Layer 3 of a small transformer language model trained on English Wikipedia (10 layers, counted from 0, width 128).
A neuron's activation on a vector x is SiLU(gate . x) times (in . x), where the dot is the dot product.
The model reads these tokens: " D" "rew" " Patrick" "," " previously" " the" " company" "’" "s" " C" "F" "O" " and" " president" "," " purch" "ased" " the" " studio" " from" " Smith" "."

The vector x that enters this layer's MLP at each token. A number n stands for (n - 500) times 0.0065.
0 " D": 680 528 503 409 758 609 467 785 916 350 576 520 328 405 671 791 571 390 440 319 558 499 560 488 322 584 489 515 555 353 333 490 344 504 514 400 326 728 511 534 371 515 377 397 350 681 493 463 467 384 668 493 242 713 455 511 493 429 606 353 627 473 439 775 500 461 610 461 420 451 367 609 705 659 595 166 535 489 117 541 250 459 556 665 568 476 706 670 416 432 428 607 503 570 562 59 638 254 548 435 656 478 590 669 436 654 317 505 309 570 615 545 240 333 347 259 588 634 756 616 389 470 432 510 430 570 639 631
1 "rew": 752 457 490 699 586 330 239 681 661 309 377 431 225 628 176 617 493 655 348 492 499 520 649 396 269 487 383 597 520 371 269 450 678 509 646 375 242 656 497 688 477 522 434 549 327 829 523 331 426 249 556 550 453 296 636 433 536 581 616 158 583 635 345 667 526 513 411 534 238 583 427 406 678 497 390 198 566 469 478 613 353 694 624 483 612 475 433 719 344 503 374 531 368 598 520 168 674 125 730 560 634 475 270 733 440 490 421 779 327 503 531 624 507 514 308 368 463 549 736 406 453 528 625 436 447 523 564 568
2 " Patrick": 781 635 630 738 550 447 371 846 568 285 303 634 348 467 559 700 717 482 527 376 767 677 438 584 639 669 315 574 378 453 293 475 259 348 476 570 399 798 627 709 370 630 476 516 293 410 457 477 376 565 585 376 548 459 588 463 380 391 595 469 680 636 377 714 459 611 349 431 239 521 185 474 616 557 457 257 702 453 612 544 461 617 539 617 647 384 306 680 345 660 454 756 352 658 480 245 410 344 690 334 591 264 422 662 304 559 372 690 481 343 486 643 403 316 304 335 631 272 466 585 509 520 488 607 432 465 630 435
3 ",": 621 503 550 616 506 598 472 679 757 245 461 690 431 536 800 396 537 277 393 369 788 547 324 347 525 580 393 673 578 367 317 414 394 425 439 454 437 777 654 501 310 618 449 602 474 644 541 535 146 649 634 494 669 643 574 557 483 482 587 523 448 682 383 685 544 626 428 859 397 419 526 530 558 682 498 267 564 638 583 323 381 415 529 609 568 492 337 359 320 515 474 548 409 692 520 122 549 488 685 216 667 536 534 681 585 393 354 595 376 511 371 599 365 346 392 309 673 449 563 555 205 536 541 732 506 576 825 823
4 " previously": 628 472 355 717 424 510 338 547 755 268 443 702 703 534 554 403 600 370 550 340 680 524 587 404 596 777 302 590 261 292 336 601 30 493 584 406 431 664 630 541 415 825 549 512 403 475 564 386 517 562 666 676 436 812 370 562 426 458 627 621 218 537 438 351 468 656 552 767 440 438 455 565 649 396 498 220 716 179 630 497 534 336 446 483 478 327 345 851 423 479 545 717 594 733 544 207 397 386 432 486 718 551 607 697 591 431 415 408 333 657 407 666 575 373 426 411 564 621 391 520 471 477 489 505 352 583 664 471
5 " the": 524 595 457 652 357 648 462 579 577 475 322 557 466 453 719 439 589 296 527 469 727 627 500 335 494 567 526 551 526 157 265 411 423 395 601 418 457 673 581 455 536 458 343 460 340 493 475 552 304 571 692 711 486 684 533 522 482 610 486 326 518 643 457 725 446 604 356 796 398 403 482 521 734 553 417 366 688 615 283 351 380 366 586 690 348 287 337 629 501 515 405 696 598 585 439 85 511 369 605 54 682 861 734 710 435 319 320 736 355 607 486 529 489 339 464 417 525 543 607 399 274 500 541 567 607 536 702 739
6 " company": 527 402 421 578 497 486 150 612 757 275 213 559 248 340 637 569 661 465 456 427 761 490 334 369 576 562 330 443 489 368 444 310 403 347 435 488 496 713 759 574 536 736 495 546 283 330 397 431 443 449 727 599 634 374 468 715 395 389 543 460 623 447 456 572 394 700 373 617 315 488 426 642 614 371 336 523 711 423 492 212 330 124 451 573 544 248 546 742 235 662 450 779 522 821 517 230 541 405 428 516 618 409 554 689 512 590 455 722 366 549 474 487 443 233 575 310 410 490 553 619 537 415 562 643 545 507 817 472
7 "’": 517 404 217 772 480 572 152 378 570 342 305 547 120 404 581 545 522 578 446 474 918 673 501 445 546 390 506 561 415 281 351 525 448 337 655 425 253 579 620 302 376 605 513 465 314 507 386 428 260 385 640 509 579 465 383 635 483 454 590 722 530 472 361 745 562 534 411 654 238 383 601 545 502 594 450 417 588 549 221 450 451 385 690 471 441 218 523 598 202 592 351 689 557 541 312 288 277 280 706 427 703 484 740 588 597 378 444 796 308 623 300 596 347 487 459 248 532 461 652 369 328 603 605 521 572 532 412 759
8 "s": 663 509 493 857 519 525 465 512 651 413 313 558 196 641 500 593 726 556 287 393 759 517 549 448 465 713 375 467 487 171 265 308 456 396 431 318 401 760 667 610 397 461 756 380 368 347 513 202 203 494 516 464 488 600 484 582 416 393 552 547 525 587 390 627 616 354 369 549 336 243 713 464 406 378 380 482 485 766 415 578 258 319 595 513 419 313 475 563 248 688 496 385 416 623 442 148 143 532 676 424 549 492 655 562 627 530 343 813 466 403 451 583 493 621 537 459 360 611 620 710 163 537 405 429 446 567 515 641
9 " C": 510 472 511 577 644 706 337 894 690 342 459 641 376 579 647 789 475 303 423 335 652 311 698 352 393 440 542 569 406 414 400 433 153 339 354 479 251 667 541 594 550 579 490 575 390 543 408 540 404 510 706 493 352 758 444 547 643 297 655 438 457 490 442 581 471 498 504 729 458 371 313 518 667 586 421 375 802 365 42 442 249 387 539 779 334 408 535 700 360 543 431 630 605 637 711 198 305 343 584 391 537 466 785 598 542 643 370 568 531 425 674 568 304 399 458 343 547 470 586 703 349 565 499 586 474 614 669 630
10 "F": 609 673 512 610 416 603 516 706 571 177 514 510 395 355 445 629 408 510 456 325 659 203 574 459 684 620 466 367 569 604 264 450 150 703 391 256 273 830 618 590 655 748 343 394 427 548 592 752 609 527 659 708 462 546 517 600 377 432 663 494 588 529 244 647 468 431 630 461 432 585 419 354 453 454 298 485 666 495 222 690 335 441 583 679 561 472 601 719 360 439 607 649 585 732 504 393 595 239 539 826 418 437 385 698 540 777 366 584 288 256 359 549 476 462 550 323 499 540 715 622 533 461 385 644 637 277 484 608
11 "O": 706 561 488 604 541 642 418 730 556 450 422 653 398 301 448 586 564 439 437 565 471 493 497 299 536 634 564 409 578 448 362 520 444 629 445 379 149 602 213 490 375 554 535 413 299 544 399 741 627 465 767 516 531 566 597 431 229 310 728 591 592 623 377 587 173 546 793 496 191 504 231 303 771 451 185 432 654 585 336 623 297 471 543 540 609 490 644 593 348 577 573 679 22 739 593 353 432 357 577 572 504 405 527 733 561 609 459 722 341 341 286 451 526 506 390 268 449 726 547 637 579 518 432 539 575 234 591 543
12 " and": 615 628 382 707 632 524 447 708 660 294 208 624 289 367 844 423 512 415 503 486 864 499 486 575 627 631 431 514 711 465 317 595 361 559 464 340 342 807 609 733 544 428 697 512 455 544 481 520 365 530 698 728 645 519 497 525 635 530 560 619 426 431 425 691 436 609 397 736 424 270 587 500 418 472 366 401 656 629 433 441 361 282 581 660 618 397 377 559 630 496 501 456 230 724 540 318 412 401 771 233 608 705 496 792 583 591 365 574 397 466 300 620 596 254 555 319 358 739 566 536 282 442 626 528 340 403 676 754
13 " president": 496 414 332 670 600 494 243 685 685 296 220 729 438 413 594 666 712 447 759 400 619 620 430 289 563 666 496 371 615 465 616 313 236 418 448 483 448 732 658 420 510 674 412 412 384 402 392 506 487 517 713 354 517 386 330 559 344 450 621 350 488 497 577 658 443 696 401 663 475 405 374 775 720 487 160 629 790 459 454 354 476 237 477 507 476 298 430 602 366 664 380 759 345 743 510 249 434 322 633 426 569 246 483 697 410 570 488 712 465 471 367 657 353 190 418 276 604 388 357 545 408 525 618 472 421 444 700 603
14 ",": 628 411 434 553 594 541 353 693 846 216 336 617 512 484 666 472 634 251 358 389 797 545 321 423 535 547 257 538 722 330 313 421 368 464 391 442 362 578 597 482 318 574 418 536 555 581 506 518 255 655 732 648 678 616 655 585 377 497 571 593 489 670 413 734 460 735 416 915 497 384 484 545 574 592 330 560 574 511 565 349 453 244 455 535 492 481 304 374 435 492 459 355 360 712 414 326 454 521 712 278 595 592 614 638 562 497 277 483 354 597 296 591 416 281 477 309 484 446 455 587 138 537 616 647 542 607 805 826
15 " purch": 579 442 456 580 609 478 87 676 679 487 462 848 350 296 619 826 662 347 519 406 662 596 541 456 430 539 410 537 493 206 520 268 355 456 493 507 503 639 665 583 736 810 636 353 463 437 307 516 455 422 597 472 597 565 396 641 667 657 543 455 499 573 381 574 466 811 361 616 431 570 578 520 705 368 362 455 806 301 429 442 488 491 515 568 348 254 598 649 384 335 567 605 472 496 373 295 468 191 591 597 569 445 611 679 431 747 444 678 456 371 374 428 452 103 323 309 646 593 469 683 724 582 666 443 341 688 789 589
16 "ased": 692 453 578 617 563 282 149 599 497 273 341 663 416 504 319 444 602 428 260 235 460 674 368 461 395 601 422 555 446 382 330 267 294 508 843 366 499 690 466 818 652 800 525 597 398 560 407 454 461 502 523 433 658 637 356 448 545 678 402 592 559 721 360 656 305 647 314 599 330 124 566 688 629 527 499 425 732 508 644 397 571 469 327 566 281 364 497 634 253 719 474 723 399 553 417 551 379 377 494 740 554 735 475 467 500 557 308 772 331 721 419 394 550 398 267 481 636 725 473 466 482 636 628 366 512 456 734 582
17 " the": 504 619 495 612 446 622 394 619 635 437 312 492 402 444 677 399 611 313 480 367 743 621 491 358 526 584 510 504 485 112 249 383 403 421 641 413 423 664 588 523 556 487 336 454 357 409 475 555 325 532 695 687 523 657 515 575 540 650 474 306 561 614 407 710 376 624 342 769 465 442 489 535 749 495 378 483 759 563 248 326 424 355 541 723 301 258 383 590 501 509 362 602 539 582 394 174 481 354 548 149 705 945 744 661 410 344 355 750 336 628 524 502 501 284 471 497 481 552 540 339 330 598 532 459 670 517 711 704
18 " studio": 508 296 410 490 574 497 220 544 735 271 247 554 180 404 552 656 682 564 522 343 826 621 359 452 491 501 305 516 491 415 439 392 312 321 459 538 504 752 704 521 507 907 497 567 392 497 399 554 447 405 767 527 424 510 465 659 320 367 403 415 651 365 430 539 510 750 369 666 391 403 472 793 639 413 403 524 717 397 489 191 312 383 545 531 534 310 489 834 355 671 376 612 345 797 404 335 423 278 557 450 619 541 483 685 543 340 418 697 340 445 466 570 416 138 544 354 541 470 475 576 627 493 548 480 590 473 801 500
19 " from": 656 504 334 643 553 276 441 560 666 446 409 439 318 415 662 513 624 484 177 434 885 564 421 464 593 641 434 594 591 274 296 479 449 293 681 502 386 765 706 522 358 743 278 504 506 450 517 394 495 634 571 531 600 480 450 382 559 675 586 557 365 433 476 665 396 604 363 642 563 341 518 416 610 386 243 422 705 546 549 311 356 180 466 831 217 415 534 749 643 644 190 579 307 733 594 299 543 407 668 460 697 873 370 638 577 503 311 444 387 639 355 438 458 402 503 444 565 658 475 579 251 587 577 584 648 515 619 617
20 " Smith": 574 383 475 543 483 453 275 606 725 271 486 472 245 666 639 548 553 445 512 360 685 578 490 347 525 597 437 521 405 325 528 483 308 212 463 543 446 564 506 590 459 755 599 390 529 456 479 513 546 397 610 497 634 641 359 549 543 334 736 394 515 597 449 736 522 532 290 521 241 500 350 628 618 486 262 273 723 342 588 326 452 341 463 474 510 229 385 625 357 537 392 847 287 797 533 210 271 361 603 296 703 326 557 612 378 705 304 797 599 227 654 595 479 367 208 364 529 385 562 544 563 453 397 809 498 405 633 742
21 ".": 407 333 573 691 661 599 515 672 756 383 443 631 452 534 730 413 646 241 381 597 605 599 441 546 556 524 563 567 597 208 372 574 384 426 583 406 430 719 522 582 324 769 638 430 339 534 601 544 179 457 668 523 539 511 472 656 525 537 456 593 523 640 431 616 360 456 445 768 472 416 430 434 403 564 515 422 709 571 584 206 353 233 646 654 448 380 318 502 402 328 462 658 428 722 340 40 414 382 805 344 678 572 539 526 516 610 298 630 364 584 312 495 267 267 417 213 636 588 502 605 174 415 617 640 567 599 655 694

Each question shows the input weights of one neuron of the MLP. A number n stands for (n - 500) times 0.00084.

n43 gate: 457 523 707 394 728 409 393 661 593 494 712 454 571 437 386 593 404 385 552 712 497 503 547 380 485 454 558 579 517 383 653 674 572 564 291 583 357 517 485 482 494 442 440 480 340 482 582 512 563 451 677 552 581 788 434 624 433 560 438 447 654 433 488 500 515 576 526 444 525 564 497 696 386 497 444 436 408 676 604 633 422 695 396 395 547 416 628 676 459 617 422 580 420 514 643 494 646 555 408 535 543 399 414 317 440 375 570 537 489 506 532 459 457 545 626 554 518 517 553 360 453 534 429 485 428 630 443 509
n43 in: 631 736 601 549 386 440 462 487 634 481 576 701 509 469 410 344 509 339 559 631 393 307 422 534 563 463 353 672 612 684 634 652 657 466 399 531 372 397 291 595 503 542 479 407 319 572 381 481 445 441 442 693 422 421 444 626 375 436 533 588 627 484 387 726 513 602 435 575 512 623 429 429 431 694 687 572 445 509 577 439 457 606 542 753 513 466 703 550 456 547 356 503 436 401 532 361 356 408 506 658 340 509 525 384 399 289 478 430 460 509 516 472 308 516 430 546 497 469 388 512 449 396 393 443 449 471 551 435
On which token does it fire most, and how strongly? 0 " D", at about 0.67

n64 gate: 439 591 611 282 531 424 574 546 349 681 671 634 640 419 348 666 584 630 575 506 626 368 616 453 544 661 582 464 528 556 479 268 532 588 519 445 661 500 381 388 322 425 372 447 325 352 403 586 497 608 565 393 416 309 295 393 414 571 584 383 417 559 317 394 604 412 463 331 424 552 636 392 538 640 424 522 515 459 564 403 540 438 349 396 585 356 437 456 532 371 497 519 484 566 529 465 558 530 680 754 438 451 455 534 426 474 243 597 457 462 341 528 601 439 551 515 613 556 538 437 443 546 541 241 445 438 445 460
n64 in: 614 457 586 477 488 320 548 624 500 650 541 403 589 419 448 343 450 360 589 423 437 398 528 421 528 500 513 321 462 262 536 363 558 645 535 343 613 491 465 391 540 526 283 385 602 317 317 373 451 767 584 403 512 381 481 399 451 439 566 535 468 544 326 445 481 467 425 382 451 445 382 543 528 520 586 500 364 510 542 494 562 503 677 436 326 516 318 573 468 459 572 560 334 494 385 576 519 699 643 688 682 444 174 438 559 500 277 659 543 513 606 604 463 481 693 549 393 472 538 547 529 512 383 292 487 490 513 528
On which token does it fire most, and how strongly? 9 " C", at about 0.44

n189 gate: 374 455 483 387 679 556 375 545 655 579 467 699 503 565 544 625 388 477 462 456 536 267 533 603 437 490 421 423 553 533 531 366 622 474 407 558 652 306 484 308 552 726 542 454 552 497 596 671 412 461 629 685 405 400 360 606 382 699 642 507 362 648 586 402 447 481 431 443 580 243 344 549 497 685 587 626 461 487 392 452 546 635 459 494 424 585 612 321 507 642 671 657 460 392 379 440 449 535 666 594 325 318 480 600 412 652 582 587 671 383 352 655 577 490 432 697 612 532 292 414 413 367 586 375 578 422 541 516
n189 in: 556 503 334 497 423 596 585 450 318 512 455 337 564 521 617 435 625 560 622 543 353 491 551 620 446 609 497 474 509 467 651 376 387 521 666 465 531 640 524 503 535 463 386 533 343 428 548 515 632 423 528 378 571 491 506 475 544 469 575 497 494 646 666 546 205 457 589 474 616 556 541 423 626 413 272 506 658 337 518 692 485 711 369 503 431 500 428 404 632 458 385 591 588 529 631 669 610 478 650 279 294 641 460 477 377 439 440 454 296 581 527 446 547 540 390 509 614 547 578 482 449 435 635 396 598 454 626 426
On which two tokens does it fire most, strongest first? 13 " president", 8 "s"

n161 gate: 494 511 483 491 480 370 450 563 517 472 491 602 459 347 438 543 503 624 527 403 669 424 457 635 489 475 563 467 503 466 372 541 330 511 307 427 491 726 334 500 419 509 458 599 771 512 523 526 609 370 338 609 560 578 605 601 641 427 363 364 547 563 434 509 656 453 452 415 622 444 494 520 477 651 453 623 615 713 506 627 449 631 509 464 549 537 406 543 290 549 582 376 494 387 518 295 556 325 407 346 444 548 279 564 390 538 523 553 458 442 432 575 427 509 606 492 574 396 420 491 269 494 379 477 535 524 506 472
n161 in: 413 434 538 385 452 396 532 482 520 520 451 313 468 438 488 517 332 289 404 474 477 494 671 483 532 387 491 511 412 506 582 425 491 569 517 674 535 766 557 500 511 607 536 712 509 615 589 538 559 472 479 486 579 467 573 319 650 333 637 627 477 529 543 579 555 514 670 503 486 580 732 511 560 565 369 672 562 471 523 509 452 375 605 707 428 631 446 609 560 491 599 751 462 525 517 572 322 503 590 636 283 472 634 455 435 436 400 531 531 491 381 486 366 491 491 506 494 624 554 360 431 472 601 395 561 491 453 429
On which two tokens does it fire most, strongest first? 10 "F", 9 " C"

n241 gate: 543 437 613 558 540 638 630 519 341 494 525 620 557 482 577 509 580 579 533 647 541 436 481 537 503 383 724 654 391 497 500 197 465 494 513 414 714 718 652 513 479 461 485 562 500 481 556 361 401 611 346 400 509 353 488 458 431 471 542 516 516 534 503 802 557 404 429 602 575 587 506 592 581 600 415 338 366 541 369 523 259 658 529 524 403 295 761 547 538 544 491 368 405 422 560 629 678 523 623 516 577 417 452 570 506 296 587 591 521 579 698 456 387 402 621 399 497 405 425 519 544 521 560 551 334 577 717 485
n241 in: 650 414 429 599 450 664 389 583 264 446 445 465 642 242 736 379 468 606 407 389 471 428 357 468 503 594 602 401 516 459 339 574 298 510 461 538 657 392 653 633 547 556 528 450 621 484 586 694 487 484 526 497 503 523 472 480 410 454 524 404 425 700 545 666 519 227 443 515 361 464 544 626 398 526 581 532 438 677 487 480 544 624 363 603 593 500 513 420 474 274 430 535 364 613 393 655 627 362 632 371 525 494 416 375 400 608 656 317 624 532 525 238 578 422 425 431 612 459 580 414 516 453 455 292 585 434 556 487
On which token does it fire most, and how strongly? 3 ",", at about 0.75

n238 gate: 421 238 604 467 557 415 526 355 364 622 464 641 369 385 636 513 394 369 470 573 659 532 377 494 594 599 510 641 436 474 577 595 675 568 568 500 457 310 435 566 449 440 462 382 456 591 458 490 427 538 547 293 490 751 398 450 344 599 615 510 553 506 464 639 510 466 366 317 513 574 519 481 513 610 585 510 522 249 398 376 564 490 520 349 678 449 610 721 289 552 506 435 615 764 404 402 556 565 306 569 309 522 421 620 427 682 661 469 506 461 378 451 288 484 474 620 503 630 513 674 480 525 646 559 526 423 324 471
n238 in: 650 573 456 490 485 642 305 513 525 540 560 280 506 528 429 388 460 487 627 481 635 656 637 356 625 629 491 579 466 615 515 506 363 534 386 589 420 497 537 490 365 393 445 478 572 443 394 475 503 583 449 413 509 782 272 545 739 542 503 484 351 410 235 427 267 428 451 467 600 591 497 691 352 513 360 694 601 484 353 607 364 500 565 534 409 438 643 481 550 491 500 431 583 359 538 671 423 483 660 478 488 466 468 552 497 382 544 658 610 500 435 387 488 529 426 414 619 482 316 484 475 555 755 267 484 519 513 621
On which three tokens does it fire most, strongest first? 7 "’", 15 " purch", 1 "rew"

n174 gate: 732 482 409 519 552 409 522 519 590 389 317 481 566 571 551 506 491 475 601 392 531 530 581 469 828 466 450 515 506 425 669 560 650 669 396 518 478 463 525 452 576 549 515 469 480 600 528 494 696 626 683 481 633 333 445 310 454 736 554 321 709 484 378 490 431 524 457 467 403 565 432 546 306 584 396 303 668 666 490 458 494 652 562 430 519 788 444 369 641 556 530 522 693 527 392 582 611 638 565 491 531 580 475 622 531 573 565 455 460 528 481 441 561 586 286 573 391 589 416 484 638 543 513 611 385 571 589 300
n174 in: 573 434 579 230 472 566 351 510 456 518 553 565 531 399 516 565 481 560 669 421 503 664 481 628 525 512 540 524 540 348 550 465 459 500 528 543 436 571 273 677 619 358 476 432 529 531 413 497 465 396 343 581 426 630 423 510 585 443 583 425 437 497 547 484 440 404 546 518 644 423 503 482 531 445 692 681 366 519 630 577 534 451 666 676 821 460 596 606 356 531 527 550 370 360 633 396 370 792 334 308 512 347 823 582 411 468 516 551 454 453 336 397 585 453 481 412 606 515 481 453 472 408 550 538 456 542 602 712
On which token does it fire most? 12 " and"

n229 gate: 739 497 378 660 493 638 640 378 440 590 436 573 449 692 490 567 457 615 629 517 204 444 440 534 480 556 658 409 607 577 446 605 548 393 429 395 325 624 543 439 556 723 461 500 504 577 513 364 379 599 272 590 480 342 576 399 588 617 458 524 360 340 490 534 635 584 523 564 357 361 566 523 577 306 265 617 434 598 411 528 364 647 686 448 285 443 487 551 449 550 526 338 456 603 363 547 363 394 315 456 605 378 364 441 553 469 527 289 608 439 467 554 503 428 469 690 621 358 607 353 510 553 517 674 431 770 706 457
n229 in: 459 649 717 390 428 372 478 535 676 641 546 449 641 365 540 416 662 531 437 618 503 509 618 424 606 237 530 450 554 325 396 344 416 630 552 592 206 566 434 460 435 443 412 572 484 494 652 589 341 479 544 316 413 481 539 563 405 404 651 585 549 651 616 380 415 427 572 529 570 525 533 509 476 575 497 433 456 473 543 569 605 503 386 606 521 524 509 482 777 621 500 583 401 372 694 307 429 637 521 537 426 572 512 450 432 515 570 518 317 436 557 418 580 555 450 467 561 461 303 554 610 470 582 374 416 362 553 644
On which token does it fire most? 6 " company"

n285 gate: 566 626 429 431 679 628 562 392 483 300 656 686 334 467 441 386 533 592 661 466 581 470 456 416 335 586 359 416 477 473 478 524 545 520 514 533 342 413 467 599 559 577 454 520 630 578 497 578 497 464 448 523 517 651 616 535 760 473 519 527 524 293 503 408 453 510 659 700 601 875 430 394 527 594 469 503 602 466 342 462 613 513 549 143 375 567 363 483 652 570 574 707 524 690 319 670 493 613 566 381 540 404 514 369 411 507 601 591 814 422 547 399 402 551 455 638 564 526 614 557 466 441 564 490 229 656 521 450
n285 in: 281 583 506 579 456 429 389 490 427 522 561 440 400 484 402 506 478 542 513 432 577 306 637 503 455 380 522 432 510 452 394 613 699 414 371 397 441 662 643 357 475 401 525 541 520 436 557 558 631 487 451 497 560 470 462 649 303 445 583 596 523 230 529 432 494 257 478 515 367 411 576 428 481 464 296 449 550 384 663 259 604 417 267 721 289 414 608 436 516 436 408 387 435 577 425 403 461 557 544 384 569 421 620 441 202 493 583 627 506 429 478 704 488 701 585 569 337 481 439 372 436 625 651 633 438 510 415 409
On which three tokens does it fire most, strongest first? 20 " Smith", 16 "ased", 0 " D"

n281 gate: 357 674 651 488 644 546 453 616 563 531 572 472 546 452 370 537 420 616 515 468 592 388 569 555 549 672 509 542 577 351 533 491 479 466 445 506 374 426 523 337 534 551 447 398 587 388 486 468 426 438 783 503 477 467 359 411 392 433 495 587 442 386 734 409 436 307 228 445 461 387 466 441 480 509 427 715 497 523 573 687 568 617 644 452 615 372 557 393 471 457 500 535 576 558 532 500 611 618 429 494 458 497 506 377 483 559 477 481 715 402 517 480 447 468 479 506 520 568 560 328 627 427 587 374 570 447 764 458
n281 in: 584 577 615 400 348 397 669 349 460 452 520 404 460 621 397 443 554 537 408 506 597 475 545 431 303 556 517 621 378 437 419 318 544 277 422 380 526 563 426 515 489 352 406 359 614 669 392 442 438 449 465 477 458 584 424 645 530 480 459 784 538 440 526 576 529 621 537 711 365 488 478 525 503 535 584 457 433 420 587 459 525 384 420 625 523 523 466 489 540 566 341 465 396 369 605 419 325 656 379 506 553 469 401 559 553 319 577 566 383 566 560 346 556 587 529 673 503 494 386 600 592 357 577 436 418 447 488 492
On which token does it fire most, and how strongly? 21 ".", at about 0.2

n289 gate: 503 412 627 467 531 608 410 365 412 544 525 481 423 553 656 440 431 468 464 336 570 364 349 487 389 634 601 527 365 755 434 538 503 484 592 463 536 541 409 526 469 775 635 488 510 338 509 548 640 509 698 390 400 553 291 542 487 529 376 532 372 465 637 510 440 558 266 364 604 415 257 447 484 702 446 475 611 481 645 523 413 422 559 552 386 613 566 506 281 573 385 513 574 461 510 490 577 610 578 538 481 686 429 429 708 516 531 353 586 640 773 573 451 702 500 478 475 593 522 572 510 701 513 494 442 728 510 400
n289 in: 570 532 424 466 435 444 457 381 343 597 338 617 262 616 278 741 555 540 295 473 520 375 500 379 546 577 739 472 438 324 627 477 543 385 510 510 600 448 621 493 692 211 446 371 469 654 457 576 692 316 567 480 601 507 516 470 366 406 500 556 530 474 441 397 470 434 578 745 459 456 548 616 283 236 480 477 526 615 463 524 539 344 456 487 635 490 598 467 457 389 509 546 607 616 393 579 490 383 665 483 455 545 547 513 317 597 667 643 526 414 428 510 644 497 403 410 467 474 379 301 457 609 605 627 366 524 678 345
On which token does it fire most? 16 "ased"

n223 gate: 512 620 512 425 593 740 583 569 551 479 668 398 460 348 444 467 404 573 601 491 488 672 500 391 415 616 388 632 205 527 405 387 605 367 427 423 460 560 476 491 326 406 415 491 538 479 600 353 708 419 422 572 422 662 551 509 639 596 465 814 712 367 604 543 518 395 386 480 418 497 342 539 600 556 469 615 630 348 571 556 626 380 522 503 321 416 440 424 536 491 407 466 543 538 518 399 423 474 443 433 491 396 494 405 491 543 557 603 470 463 461 455 565 368 680 503 494 304 551 711 564 420 582 528 481 528 326 443
n223 in: 445 512 627 429 376 380 704 773 390 355 425 299 518 512 540 423 577 548 475 476 482 512 482 389 730 571 452 411 458 309 551 400 524 482 539 608 485 458 613 533 526 475 616 462 472 452 396 452 300 429 506 363 453 462 465 414 528 546 566 413 597 562 389 512 593 649 414 517 442 624 488 550 344 568 530 530 295 578 482 441 414 657 594 421 584 405 363 464 446 473 451 479 503 597 655 455 345 724 485 403 655 459 494 596 389 421 482 323 538 741 530 491 450 454 445 494 598 688 488 154 524 503 422 488 506 494 638 429
On which token does it fire most, and how strongly? 2 " Patrick", at about 0.72

n303 gate: 473 438 642 494 340 724 432 414 573 473 478 440 343 614 597 539 291 315 417 615 653 497 500 515 460 686 485 677 379 597 517 469 650 473 583 503 522 686 445 367 443 500 542 449 478 417 500 568 544 500 365 238 570 490 485 683 589 556 535 448 574 500 503 407 632 356 349 535 385 434 476 521 326 595 645 436 425 650 438 639 482 570 490 432 402 491 284 503 289 311 506 595 531 482 348 281 631 494 728 475 599 437 438 557 284 425 540 538 446 485 579 424 390 472 547 440 619 500 409 454 408 374 515 475 344 535 481 545
n303 in: 352 565 415 643 373 558 523 329 642 538 412 478 370 503 639 462 289 363 382 569 477 513 490 629 413 484 726 403 429 365 451 454 484 429 468 437 441 596 622 444 424 483 381 599 331 442 539 630 308 436 321 516 666 507 379 470 422 645 386 481 497 616 464 631 805 450 353 602 690 563 487 516 529 467 464 497 431 503 530 417 685 712 231 406 529 561 282 235 642 458 404 471 520 376 497 549 589 551 360 500 427 316 356 598 377 622 545 381 387 510 471 565 406 533 424 418 613 541 651 651 503 440 630 451 500 387 483 580
On which token does it fire most, and how strongly? 3 ",", at about 2.6

n144 gate: 477 655 437 337 353 485 518 469 423 426 293 565 623 535 613 488 642 542 478 488 488 477 500 363 399 526 360 445 553 630 480 665 579 554 443 418 403 331 453 500 413 630 358 415 578 190 589 551 362 497 439 610 332 556 474 478 516 600 500 476 545 319 374 624 416 531 409 446 589 525 673 562 399 445 657 339 643 497 579 555 438 538 388 428 560 627 577 446 401 666 466 575 609 409 370 446 518 770 556 395 532 421 433 506 658 515 779 601 439 581 568 455 602 570 442 552 479 409 619 509 584 515 530 606 391 475 491 609
n144 in: 568 371 604 566 419 433 531 462 509 310 347 446 451 755 584 645 458 491 513 705 622 595 415 515 460 632 570 521 518 364 604 515 537 430 733 583 516 512 624 525 524 535 734 518 494 448 546 589 347 326 606 561 545 561 572 519 659 658 494 677 244 452 635 469 515 576 365 278 421 497 587 575 430 629 602 555 470 375 429 622 458 430 398 559 610 479 509 482 476 397 520 433 741 485 466 515 407 551 512 478 697 506 475 232 598 630 464 580 580 396 570 576 536 599 702 643 524 413 546 570 432 512 528 447 453 506 422 608
On which token does it fire most, and how strongly? 11 "O", at about 0.74

n84 gate: 500 468 783 261 396 470 584 596 536 513 507 444 567 676 751 556 418 300 262 500 388 448 467 530 477 175 493 513 585 559 572 400 217 606 540 513 581 292 513 611 377 524 539 477 566 653 536 543 711 500 565 358 336 576 448 671 427 537 475 480 490 316 533 473 540 424 549 620 471 633 484 445 540 555 450 437 416 660 483 551 477 556 500 593 169 559 539 414 560 520 408 470 393 671 365 500 544 566 480 490 403 299 641 668 435 527 549 369 613 423 352 483 513 460 713 503 589 581 503 365 443 714 699 453 517 558 426 575
n84 in: 596 561 506 529 338 424 317 549 453 366 573 484 500 456 519 324 531 599 467 564 478 401 318 680 437 466 456 604 444 428 590 392 516 276 570 447 593 484 601 510 768 556 586 475 523 361 459 446 623 460 413 635 553 553 488 585 520 439 575 522 516 541 478 468 567 488 372 418 576 392 444 671 601 467 570 364 645 598 394 643 512 481 391 389 614 610 453 630 453 468 763 468 433 524 683 487 358 596 388 519 590 621 420 315 308 326 550 625 442 573 832 491 294 532 332 448 557 410 506 528 427 648 408 500 542 633 697 348
On which token does it fire most, and how strongly? 9 " C", at about 0.36

n91 gate: 614 431 542 673 494 470 530 345 643 497 587 503 563 600 617 714 808 518 519 506 479 474 455 449 488 479 542 379 453 562 364 373 390 401 410 456 430 500 393 530 433 491 581 680 556 395 405 458 525 518 457 435 547 525 429 522 644 409 489 632 400 571 365 555 434 500 426 540 575 519 353 512 506 537 476 545 561 497 497 429 521 669 438 410 781 441 640 464 491 405 480 515 518 594 506 756 692 424 432 222 661 509 385 450 652 491 595 613 500 578 393 527 570 576 607 395 274 353 342 539 690 474 455 436 518 349 408 447
n91 in: 433 483 529 548 548 740 427 593 511 546 474 480 242 489 420 497 415 694 575 565 535 539 469 549 486 472 377 589 557 494 435 648 403 555 433 565 341 543 448 547 556 408 374 509 482 454 437 532 535 398 394 489 651 317 333 411 497 362 621 471 517 592 361 482 517 632 588 519 461 512 415 514 373 595 448 399 683 457 562 384 446 677 593 357 560 683 594 543 595 468 409 396 567 682 199 564 541 558 523 384 525 568 555 587 525 471 414 525 489 375 286 494 620 430 524 365 431 415 359 546 662 475 662 503 600 524 491 483
On which token does it fire most? 2 " Patrick"